Layer 7 of a small transformer language model trained on English Wikipedia (10 layers, counted from 0, width 128). Numbers have three digits each and are written without spaces.
A neuron's activation on a vector x is squared ReLU(weights . x), where the dot is the dot product.

Input weights of the MLP neurons that the questions are about. A number n stands for (n - 500) times 0.0018.
n38: 702441584510486764364567268433598571389406633742389396500550655301587203467539490418468520422603699534370474408503503560430562471371596500677419325667510490388480718584644428449542468318568582406629695443396320345632587496402437592483503384430544332514355528474520610449348230628658288621389491467548703493377524526480415372540586552378587269514466513548544351572429562523524372620535
n50: 314617329451603612629722520560520510419540458376657438409512599510490545433672592483665513552442365629558484384375649647637744565484556477389415532269414658370398538602577575626497335385687647439397466708624654443431553631609459670635510462612544661671304494523449526439616388454445731596652391526258565418570486363582470408517185424449401563493588433463619531439531386435653394468325
n105: 454442380493377319353440332556452454500542194694253466579664632667536298595534450370582546558656535496385473587397587644637717684469660479393586357405437361356566584456599619536478555594490538714534417686547528677485570772550465306442666673446392704662514619490443324468534637649645637556526454510654355345546511514579517403381675465436463778621553391566536431464218489644577536330436
n113: 570607457397309470490547477630674520373477493343597445368550438293438569450574236602651517413218617668398326588476556357493623487425461601455506468520533529528266473423400466294726500494471416596570473378527464427565586465500607453657432622527717454371572690474321353388394503412207346518617466399426435484325409328432328327404566461567586527682340348423419531348497445400645627567516
n116: 590384483393363545429596673410716715479493589524517619613698588400429571613281343072622569470450659535573550608447480261496479520379527487467540493449639416456406663414624486549514427575427634543454486303574707469475572598493527455486496503410385524731514580510622394507487471812569795770525614366437356563480577463417527362721436391303569326573531476432597511486559454570379484569301
n160: 374428520517500292595456370390451548584503475554644406454557749588876359483435527631422436723675568620630271404703500493352407627454430510460516562658647331385368385365497462308493343548510487539658452418462470527420530528657575462608648545540479566445628604693411315349636433504477554719612631378534389490534407391513579427460590697297587587592429674156503538500459389493430412591497
n166: 677624496356412292788729585314645470598257254440569525471287592696457402515493668454366710420670598538450489622519518418437688558640633585551464163541556835247474376430616519420328507589706544572468573447357441741407426540739483698361393385551595434718585539530569587466767465595396493632636445478389320365560435398657548551396500480482450743470451467475637543450477465332523402644596
n182: 770530527377390477392508458383325624496393660362403437374600496635607416786433606751555289701349477438477396534305545458665551570519273364552638489653496459387537559469339406784376396646319657585430598356342425508440534553770284683536370492597406519441606633296484625367511436203570333594464486541309594534733512594578811350428435713456379160430512614487395441360407654343492625504536
n195: 676415682571332408429630372528489465447565405515537533356472665466449504678732601379628302630606400419473474586468414595388562500425729631653555548481530347662474508364302442473623489674412697540379690385598682389330394745574462574445496387662659649656285500455581474446280297274482378528693430184422449378549515552541623362674756531595445610465531462437515209674577841433496479621807
n202: 430455586517348693668407510497478510546493462526474596468497302440653424349372372470624460433608580547356458500438490441483547376575458396303596529747392532579371449388672631497355331280468374627415554388351709464524539597464631648442497453584399668429459314588547376725468559671576622612548408477483443326533477767429226578664467485348532470537609539632543752366433405471603334401603
n207: 577454700760541357689241504462747504496536435803709511535480586489778360529496563452447325465444687622522683622383439467630459500375468525521461451326529579476365553367562381474314496410595692830535674418545496537530594581197339367635541404642389564641575483575378475674360538473458565453429574599374597107439481411472543379514651454444406333471749634492482384489566706521700510489462
n220: 756677490375532431450393466402590479380551360349413487374638409635354672298630500489447689400593151305406567466750422490608606603419402456483567693455371328624607256549355588681285613477556530583470552658419497452493568638273458503426542647562538463574542368500479553472523601817312666398493522554570419406531531420563554493411473584428355500205410575534688564423417624647550526510425
n231: 461466639413636233627710390562358641668521511465374466541464376511666722340625329496550371514372728405404534424565366427529454510459438194524301369521479538632510597441329372518325453487688663628520667457532480612359594496394585443522554472311681479706389402651606460589507536511540734522442439418695411731372645452473585367427490519693657500359426358736468457369662543575565425356599
n244: 489490479548287507698684545489555339429584551458709384480405788762729357535401601388551377425493340436496415441412622346526424435434601413417391456542399562331593645572348292350592285443615321514551593639417531525609560385565407586504630453557306686665384490472783354615473356590652294676384451569482421606332572631387307227521490340615618500379525472586593511500389406565522539595359
n291: 541490466710633590585383686514407556349469575582543603683465642538585439353291542353394449587361393844319556692664625329468560633449244527467596503592578399497537535628407713660564540732652383573438371558690453521291561504604500531539475507621409426503595548362601625510414271380543432639666544423626405360463639564530523446766375612464500565670565490485552405448625560597248490616594
n330: 666469360460292564631444250548595372619363449282688351517438497729710467430486396550439500394578444472371663358595355455485407507410372583308503629661399493545593619494444708635544395543625432622446254289500517595398465419481446318460665579579400510586432500576443385475544672344325593365533474702639500702287404616544510479514465660705618654291786336449464551457642587364511549584567
n346: 452470394748406559560407632698696569418353464613596467738564571459564382269652552406434493337395507448510358628525517527636671503534507510383596487718561362630667489579462716542258275393487593464431236513447413878479578651378470556430500427648410590667493497487427536650428568406523448504719446600604423517568580523407597634449517460314582456469431381458524271434434521723539462484737
n361: 629344315414333629510400380406419555410542477484534587565500636822520340554559490546330506481512629536559512544606513685641533404654727374275382407663598472411666497534465529464547540567432637522540373705457406642434634520642528656589225444457503409484530467563419454493620456429620633630450610600578520453487386434590487346417440386264521299620600516624364526656578648481550482355403
n404: 588516627413497459563561683518507476365446300463379510529572318463316423527425418472510446386506466571712383427406652369634627240431530540470451386433523599503382687359692452677528390315545503542194281304476425352340610684377715500573528462579517530476569538596514519387497591525188551665535419569753586503453257523392513569330447479516548520602557457653636476568684472418319528380637
n410: 403629283384620537603545372414400518609539506228491392661452476724637623464439491525343684462535530405549602521519449629332531509571467607494559652494524580570187612355521368656610626345558359366509601548450532397581473599595577659351587417538580399503426517536475570506578607602488640548675695385534605453494693588650636491542560533462509491524545473443411596552381497441494609445425
n417: 470591401463443675460521404389500625738398653544551710619623526482388488561421285407607479446458612553661483627396352447531506432434549529296398472570404540446342651510535503527558452601263520480399398395536583482357308494462403333582473536465494558365638467514399717533582684556433323572515413509521464523462733483389537463456584374556461573441379468344545364431556506674427538480514
n425: 544477576338510524490430480223371399447450701567539387532488277457442549288548537517651587775526299480466326461517533454538347558474677539321607391278329608494354514438643476524493368630462490615771700437490526567510513605543673470565452466367592399418568475297500602571487430585564487564490623409412374532583317328309546435612457579430564281571323573699685404486375336652490385535377
n427: 405520355511285401627714584464457538592416472442404647697592467633402278298690593559454246437311411579593034477655520446564399526537547650467490490551446500638639409467507604668549520445507536308526510580497540442658436375507440397667472462534586424420368252500548516545552461428442593504591393705445483658611579520421686337443410642545568372548636386350634521521342723464489550595539
n443: 554524376226343414448536539511573504746418586443212620352437546414541381656548769445521379472380482522420403542648272504668080493714409609549503435624323598536503654672432445457675245456462399630562613510632528564419592447496165533368544580406522643606387617345511538493644608632438382591378629455380610524330591563517399378440468458609558489572622560409435397551767511438644348376615
n455: 419585440464385521551310382444578407616328416658421710670454424482485566503286550468622366630439603742353381472168455461224597568355344562493422524458444621516672348459507292265493262557473644700631650586533418465431483463667442500355504353490618603633594493479468399468879485414628573564482594524364514418395518397524517400552357446429460581276454584481489261471429681743496464595430
n457: 429541519503497471630445643429450412455400665455450478534422532626570503417525569365543200625472448582271572370580522490537642478497408677440472344599577519714516470411374625461601413650472500416602592397351462468540797510667660284686385598290605525349441491262520466323218534374432518500443592572480332459558503406475550607346459746445617397562461519500428633500542586663443506525442
n462: 299247544616427640482456517561415483303507648385480611703519460527643362513510555254562263414624422593493408690630670402433434569533567547543444412524393557478397671566456610466659389368350371542458655586406490599419433507566522483458188424592590414379392624293455568790630500328581586493472528289555403510463658513516464317423276494791497429428684503511483503428380493625707531546468
n468: 473426492699512357444450432625663186473282548412735567341464443639587237534496445520326492362622527531383533409619379439624422604519538504395392456389610474511612508483623469776692511562238377648434570536646440238437496383575305488729578625604516425660406755357496489504511604557614630802575543279406739627371309496489511526199424517449174500423604272377636413477380500660607774570467
n484: 563278490539376713543507295504460212445469551358493460517471445625568504545513412475660503480457503560169403599475473545638762473398572544321305617289503575593632411404292532468518400704693449457364609445439736583464524683399684609354496556365514558762500539534760284324420667621450539482475433497602482473569504463433622660321596560642334438661430517446489446637546568638518574547681
n491: 727458367414602644376527276496655342400464268300503689684481467313589438593449436609564673645590497695544600638490480483399565339562601340308506522454549497414419387559573503419451468345404545689452669719442403557393500633439408520466411439413402523554582556405530311358494357391835522741452466364551476338530436536542441471404500430640459520524523592629429534618473606620362636679405
n503: 333550328152603354518604312354362496510479464410456517540645612535446597435533641525593566329557448584511550275565555362431376530687367599368329647534486690481483350657379461563417533447500554557636553578496392542658531485478313630514550486494282398461741607544208360419746370599434330596368602368634408449476760368443710412607651475543553355542420730596433425496549408399565397583549
n504: 345404619500544693473500440451556356529425536596212528570395700491569527535335494628573474483609404485417584614461417460503536604340534566551514531702411423406500512528567473532627480539422514520400459285566616529557540509585570529557438337505456440583458427374574673302296542528447492426428546582532648319514712325517684543589468466569594506356515394397562623550544431308314532542544

Each question shows a token from some text and the vector x that enters the MLP there. A number n stands for (n - 500) times 0.014.

".": 493379443493525517395453548487524480414453582473508438562462557447410649377466587481351466499583530460558590355476425554454462512494446439551489593476612319496557475591487372378551567475460404507526522480424480557505430375554464518472585488423571524462471381430563472654523449522480474340434475550529529486578431551568409740502534470510356582425635412412549487430437547492558573505574
Which of these neurons fires most? n220

". ": 435366432391534453348520547501437687506570477527376370506503449478513588443533564508339448587461552531475532575314531445503453534588492523536533496413460476456480500376487538399477568482425418360489457627482399450517380419594619474518556441443562469565509496477506588439572562565525419488421434540618443490623321554547536576547649411375426505374534449561486495462502504492447509515610
The most active neuron and its activation: n105, at about 3.6

"ak": 418420588428565463521536517569387607457520569471604395468455531415591786554582645498452443648489549427546575487542405600456529414492534384603548581438524596479520473501598560417453567505441343513418552480555480470484470478481486420556480539541435462513479476357462444534503462447458627502464473529475566579494416451369413672603530466428509460545580458475491566615380622464442426524497
Which of these neurons fires most? n195

"1": 360437558454676433513529490503483608481528505466678422446489610483441682509503571493442414545504504494455447487429480457571447496573410439539602402488510501462588504593475591421450636379471442534454499584475433441539452417553582498559491533478536490442549472395520487671574523529616545370459435444513582611563376442423574667632578553543491445521610441545456556458394444452364390524418
Which of these neurons fires most? n425

"re": 560444437475528488446441511611497641489455521511547561338547494409486673486520617480458481505356532578536509422462499460497596465457569382463452618516463404551507444454625490508417569517554424547561365564567419447549543446555524461458482481364542487434528491397477519709438560508464526438489474421534520623595464370509447668623491425502499493520556582492408589620432596404301489577562
Which of these neurons fires most? n291

"n": 390528468535545565499567604477492658509437549507476457428464548560346527529410564621473425463443551371550580444488305540441539509548586453533478453343515557437582542534492497457500668433394456479413496574547418466596472499617542393499487504486566652395444437541521557609560530539538601366439530539514497562561487484414456700567601539480505466514560527431438446407477594359423496655514
Which of these neurons fires most? n427

"a ": 447395520457583588319437594558485620485453629527562373514505478414551560422553557553400487612478548511514534572463495469486347508610553429636586507552516440431536488407354597460492570467472428385448488579430538443450403418499567483543517387429490564492487536373488499553495543491570557448434438604574480490464383505509554639577572251467315562504432492472465571551519479482472552588427
The most active neuron and its activation: n462, at about 0.11

"ow": 494367503580487476471538451502550570465578492400472473409500604435442616402479534451429569578438562480593429483408423394541362522496430456448460486425592413448552621523479474591491543512546374521523371627544385523581565501571535575541608408496548541431547497483421492557553426523477629507454452483607557565466403551445386629682467408457337517648526462540350513403502508483363374527532
Which of these neurons fires most? n291

"k": 425412541526540504511613504580419626571501519531590372477432471490577708480531618446439481577444489381459627419462395525401455435418573390635550522428544546487435477469510599413518514452458356459478514503581423434464499457540490450481534512494478510512479399370511515556539435421481612496548500550527465552501356481372449755614510523437425442578555522422485505574401563471445311560469
Which of these neurons fires most? n425

"g": 347534462475519604451457533513444595528522507470404424370465513510408566495440667446473466495496511463552600479542449499521415464527465489577472594440540523546599542551560613522463589474385382482540509541531434340603517489566625438471571442469587536407473445407514468639594517454486668413468384536494533536678421384424495691548491570485469506586559599491448561522519538357364380599476
The most active neuron and its activation: n457, at about 5.6

"fir": 361528424534541470524447470412485600452456505339560600399596673443380631440485554500476437431444534497408592447556404506526474486493367452492511454392505517483488483488424493392535600502434434502556463524407453361381436449400421480420368461422589520386573638515449440571482496444480510448593391501488469526500394510359508676568624456428435565432506501490421552557465622446431425593559
Which of these neurons fires most? n113

", ": 490324516461526536328450512560444658598463570478465354493451584492527496460489643566401498505464601486505483596437510468507352531487616436535542494496490418434542491415335596479517619455527405432426504596460456531474486514505638466520518401464521515539381513552450469487604529471606501437423469623556473527503316549426534615535625260448382568449602525477489455532532497443473550565520
Which of these neurons fires most? n361

"ug": 438439586484543433441492517599408636392533580498592314347427476407494658405557589578514558590472580427530513479478507504438499602449490444578482544483543477478564423508488631424510529442450361471535486539470382530539457512631475400442534482424412465436442518439611502572520408482449631458410547551452540504620440495405559725578540603362585576583520538431462563544462508464436375513481
The most active neuron and its activation: n160, at about 14

"ard": 449407469456605513433510473538429617397500511497514447469549443392341606413522612490523458514525602498566592361580445516467442449531527415504560598352441470472524462405362477560391563524462375506520498529532429384560530391586490511487468396512488513342517429427495521604545588522411575441462373468467469473488476409349501754598513479538462472597571547512408625496402530482456516624524
The most active neuron and its activation: n503, at about 11

"f": 490414450594590483461554526523414577508403522477390398328475472611320586470499601357516454551386577381487581507552471434461408639515506410598495476422499514433579473510580544449490469412452489488504378596445389393455434486612517536488608534393515619414472475462482508596527377501391574456458547461347515507477543434407510659505530429517460531488612530499546484503431539407418428649596
Which two neurons fire most, strongest first? n443, n166

"y ": 408362527400604505319466631588476576560438525496502409566542567403584521462519493507383505556517589522507524500409424451495352453591576496585580480443446487395581430513374705457460584437455518385482463544429566383509467433443594483528585481436518561471495578492527422535561513503544526442470442662539453514529416481461468659547595259476420491556462523436413641523555445492443482537504
Which two neurons fire most, strongest first? n202, n116

"s": 490424549393493512513463524619531561442509519538579467457567513474462630473547611457481412554477468490521535460391376474410524461464516391675523512556536475524515436563524596413561687527456396479398502531453297423514542486548530430503537460482546538418495393414611475584669485607465676507515420610511678528574448443433471672521517523514508436566569592491470665574455499466450384543442
Which of these neurons fires most? n457

"M": 473357527530452520442406425548499561535497492519472467596375642552404568419529602597392406518400613513472603427520371468523455568459511429535556585459578558426509541466443512487551526407415372554420485486515343370429566544468596459489556515411495380502516419520418450639533500576496553362420488487471506520567340437574519744529586487453434515428522484555431522445456454349452402571474
Which three neurons fire most, strongest first? n330, n207, n504

"es": 430381541463509445490465560589513621642543424576561509402396634385485529477530678503479461515473537512480453457468497469535438541528506385522537512413568469452531509475558584484508541387508315490365516563538366435551477491462578454535549574451502528410588536351540510600568444601494547453538567647479517667629372436496370551515557602490493638585674475447393591513453498408479444494527
Which of these neurons fires most? n160

"z": 439478524514557482442507552586494601513558534556503370431541539433552762447482632553448489517574495507430569452452421488499537447543497392677474570470564482497492512464562551431527527518490380405439492548504436437558505437567450454560561440512536536449510484390493626606521394538458666479466522500490591493507486461410542717568570448423502543585511565463442572584408455458350326716446
Which of these neurons fires most? n504

"og": 468380476548510551484471673529448538514525479519587432482460516358513617390544556496483532545551530397547534469555381549546422482513406516573509611351498510456498527373426614458443450437458420543502481550591493438548462501603537486357531497491455442485519438398510402596514500541429637497366363490566578513616348479357583697608514514438510573569559544491383514592360544406438420592480
The most active neuron and its activation: n202, at about 3.5

"als": 421321521450510446508471510593509729472481503483511512456506484473546604459523616459505437563503471511447554424470471474553476484559511419638515560538567540362516393449532615486477624431480375389403535620535363495515469386557542390527521459528566489291502460488671446569528425510419600490514441529554580555609414521410461585598477514488446423502630559496432611512363511406415468612503
Which two neurons fire most, strongest first? n427, n202

"ed ": 471385482573602504359434469591394533585500539532528387497446473425513637403498473512446477521473480475477509532382542409454356478544609506560564519445508442420629497505425599510509532406584460351468449538412498559398409583584521357533575510479477518583475514517549479438609482413535478388475330617485476481580309519521515565562571201479487543556566457450513561546469457448433540549461
Which two neurons fire most, strongest first? n105, n330

"d": 429546495494536596424546550467398571417585439551592437490526511380468641474386538513554385447437610403632531466491468558468395560482516406575495471390470453476637428455523511467395443444488495511537488490579389471504538508606630641559566439373490528419402465459511474587550470524557604378454399512482512580561408475434490666634520670492458640611565437445475481442423421455401398563435
Which two neurons fire most, strongest first? n50, n425

"I": 517397496445470543407565477565452576488539468557478627446461575358523650495532572646467493428491591466487574519467472456537407506445445346469464559465559534509544474450375624465496550552516399530565458590579414518470431432491420488507468583410570454495625507407339513542591452656548508480482481473544486465558369496507531822611550464451386526526575557549451484495385438378473427557463
Which of these neurons fires most? n503

"i": 517413484440511411489558567451487567455543490488522445474467444444534602483460588542565464478398569438403524491469368558434449554534591489531465406446584429521587519476519497470470551442416318555575522604510405446619506416584557547470551405404572584473605523416432482663555500426457591460469538518491460582488403423504462763606611452525356584582572574362390538599469530465368415586442
Which of these neurons fires most? n455

"end": 504435475466579565412525520548459679429446421456561492498449437468324577385488585472523491521520562417477594503550461500466501600447483350578501422497539583337513411489487504433476561392540447489547504430565406347644435492662541479450569469516448581524454444467454519544475496524430564354340501580507491494567522462411532750580456449522498623538529543443498497471467489325429415620542
Which of these neurons fires most? n166

"and ": 406390527524504623345394503509490538466437591463484483451496577458444590435531492559372519510483559447550521493434565404433330426505562375505615498576507459471668495503533426539558562436578362437514490607481481518532490473456513404497588603445490508465456502495558493531564532394433419459433402548501401404571329544451531608551570209538431559461610515435604563549475479433475594433570
Which two neurons fire most, strongest first? n244, n504

"e ": 442413518504586575357416581557508592506373575504551414552476534417539534489534544526403496578514561497516547569453473450514331482611641438614572493529473417455594456459423591599535513377491473377432528526431519425515436471467571484529563417440476508525477571453480440504518565448612516469449442620507461530437440467489528631574573139510337537468394517459465596525557438459444518519440
Which three neurons fire most, strongest first? n504, n491, n346

"K": 464467540513482592423619463598453519445583508534589337541468643431503713469504606567398482552567588396533562513514285516422468433440559485571525597400594540504433552521493511433527482490414447379527478488523432520455552495504438400457469482485443394529507414410492567602465514457440484463480479541523551460601491552441488812577602386457497543525508414451570481590450457436446408591501
Which three neurons fire most, strongest first? n504, n195, n410

"h": 421422484479672538536600472626468670515493523517574346365453529465520690517547601514452498470426585403466548528414500499477525465525570444609475541478569586510542474591551549440565602497431352439419511458456403480502448443583485455529535476493477470500483592407509467513529428479412641518412591601468622545518419480403491746599554461466542484585578435579430524587394449435427438603563
Which of these neurons fires most? n410

"in": 559404475514524423396398504463475572548562546476579480411511536398424519520438645514394434551444495452508599426496468578609453524468419434598562422411614524417541439493459545427471594436518394504548443674555438494487477437483547577463507470436562514417446485406608535534596511526402479377512566556432491621710389473412437664530501564440423615567573497414370458515424540412401325524484
Which of these neurons fires most? n443

"t ": 457485510576639534377451466551434563610474601527508392506503613430588539422518633431358482518513576531474536421422477420470415399565463473527526485441514489347578413505386561557558580438475446441502468496335450413549507420489619517520530475386548515397501554477400466487544518453529481357429453547478494534453398561520336646549524288506405544521584564430389648482479521396392420495485
Which three neurons fire most, strongest first? n38, n457, n202

"ur": 508435519436555576566529547553485586464454526382499447309523557551508572434450506538523568476489675502568529488467492495567440562452442453555527449318504510409612569517395488485527459398462476465503448478442434453402501548552518511456462546355634558520568518444477554685522419526474544423378504520489618523506511417404345740641452366465470552341459497473504447539520548400395477622541
Which two neurons fire most, strongest first? n50, n231

"7": 397454502549613430519525501470446689481528549459588391465432548439371600471472578577470363558535444591424474391350496515591412543486517472485631521357424482421587468576492464443490640518461529531531444554432431391486525479517533558500475431509549545517626491397571529645650622549594484421454318562546576621518386526452532726554581463539465544519508452535457544503456526465452499529480
The most active neuron and its activation: n425, at about 2.6

"l": 517451452464521471527558565537381599534413460481585439411560544409525659528454555503416361476473540441515440469513450542562469525438545415587507457447427490463648550559441527471608536428372432536543521515495476547470519505467569431595509619457580596314512528423565503556458525474534594346444531519425516572624308475390549634528494525583401461583568487434358520406378497457352383647482
The most active neuron and its activation: n457, at about 13

"is ": 501426533569569490388502474524423591597413531517462490501460589384573540474501646491366424561495577516547571589423434482478302585466603488568543493456486512420519511476387625527499515484519497387515481553489535565536494565510468499468583428441540539447491476550512341600578513440528470506416409661550531548434300465593546637561579185507462585466456576548528559479445436511549438546530
Which three neurons fire most, strongest first? n443, n105, n207

"un": 555452523485493575484466517525516688466497624483535399347490467458520553397519561587449507501512612412485627346487390501555467605484454553523481448394541583443597424453389622475449633459423437386467509575496457494534471474546505477445457478464555577410608470379502465608561484610436574404393475560515558573595436570402424711611524501412615599567556560585480573485512586505407414560487
Which three neurons fire most, strongest first? n220, n202, n457

"ay": 434376409548522458452577417447491725450523442432628418469495491439456514367517546450407491633527574414508581354553427458558449432577520392398560510511543512390587566429553525430484494456462424426576440552596524433562385481591536486450501499474511558378507432342531468615563494494382637425488455529505572479568450505510466722510518479541507520598623512409431600506486499534430384520615
The most active neuron and its activation: n202, at about 7.3

"por": 534469484497566426359579482451476569337487504452403446437436577474482632556542525533425443541582586619445564543420433590630513617428458400483502569309647441444551565445509503499562612465469467423477417621528471433392524520363482532420459516395600563416607564441393506649544438466523621417456487475471529491445367511430456626570567455509460592585552481528404384504391475442435493505492
The most active neuron and its activation: n105, at about 14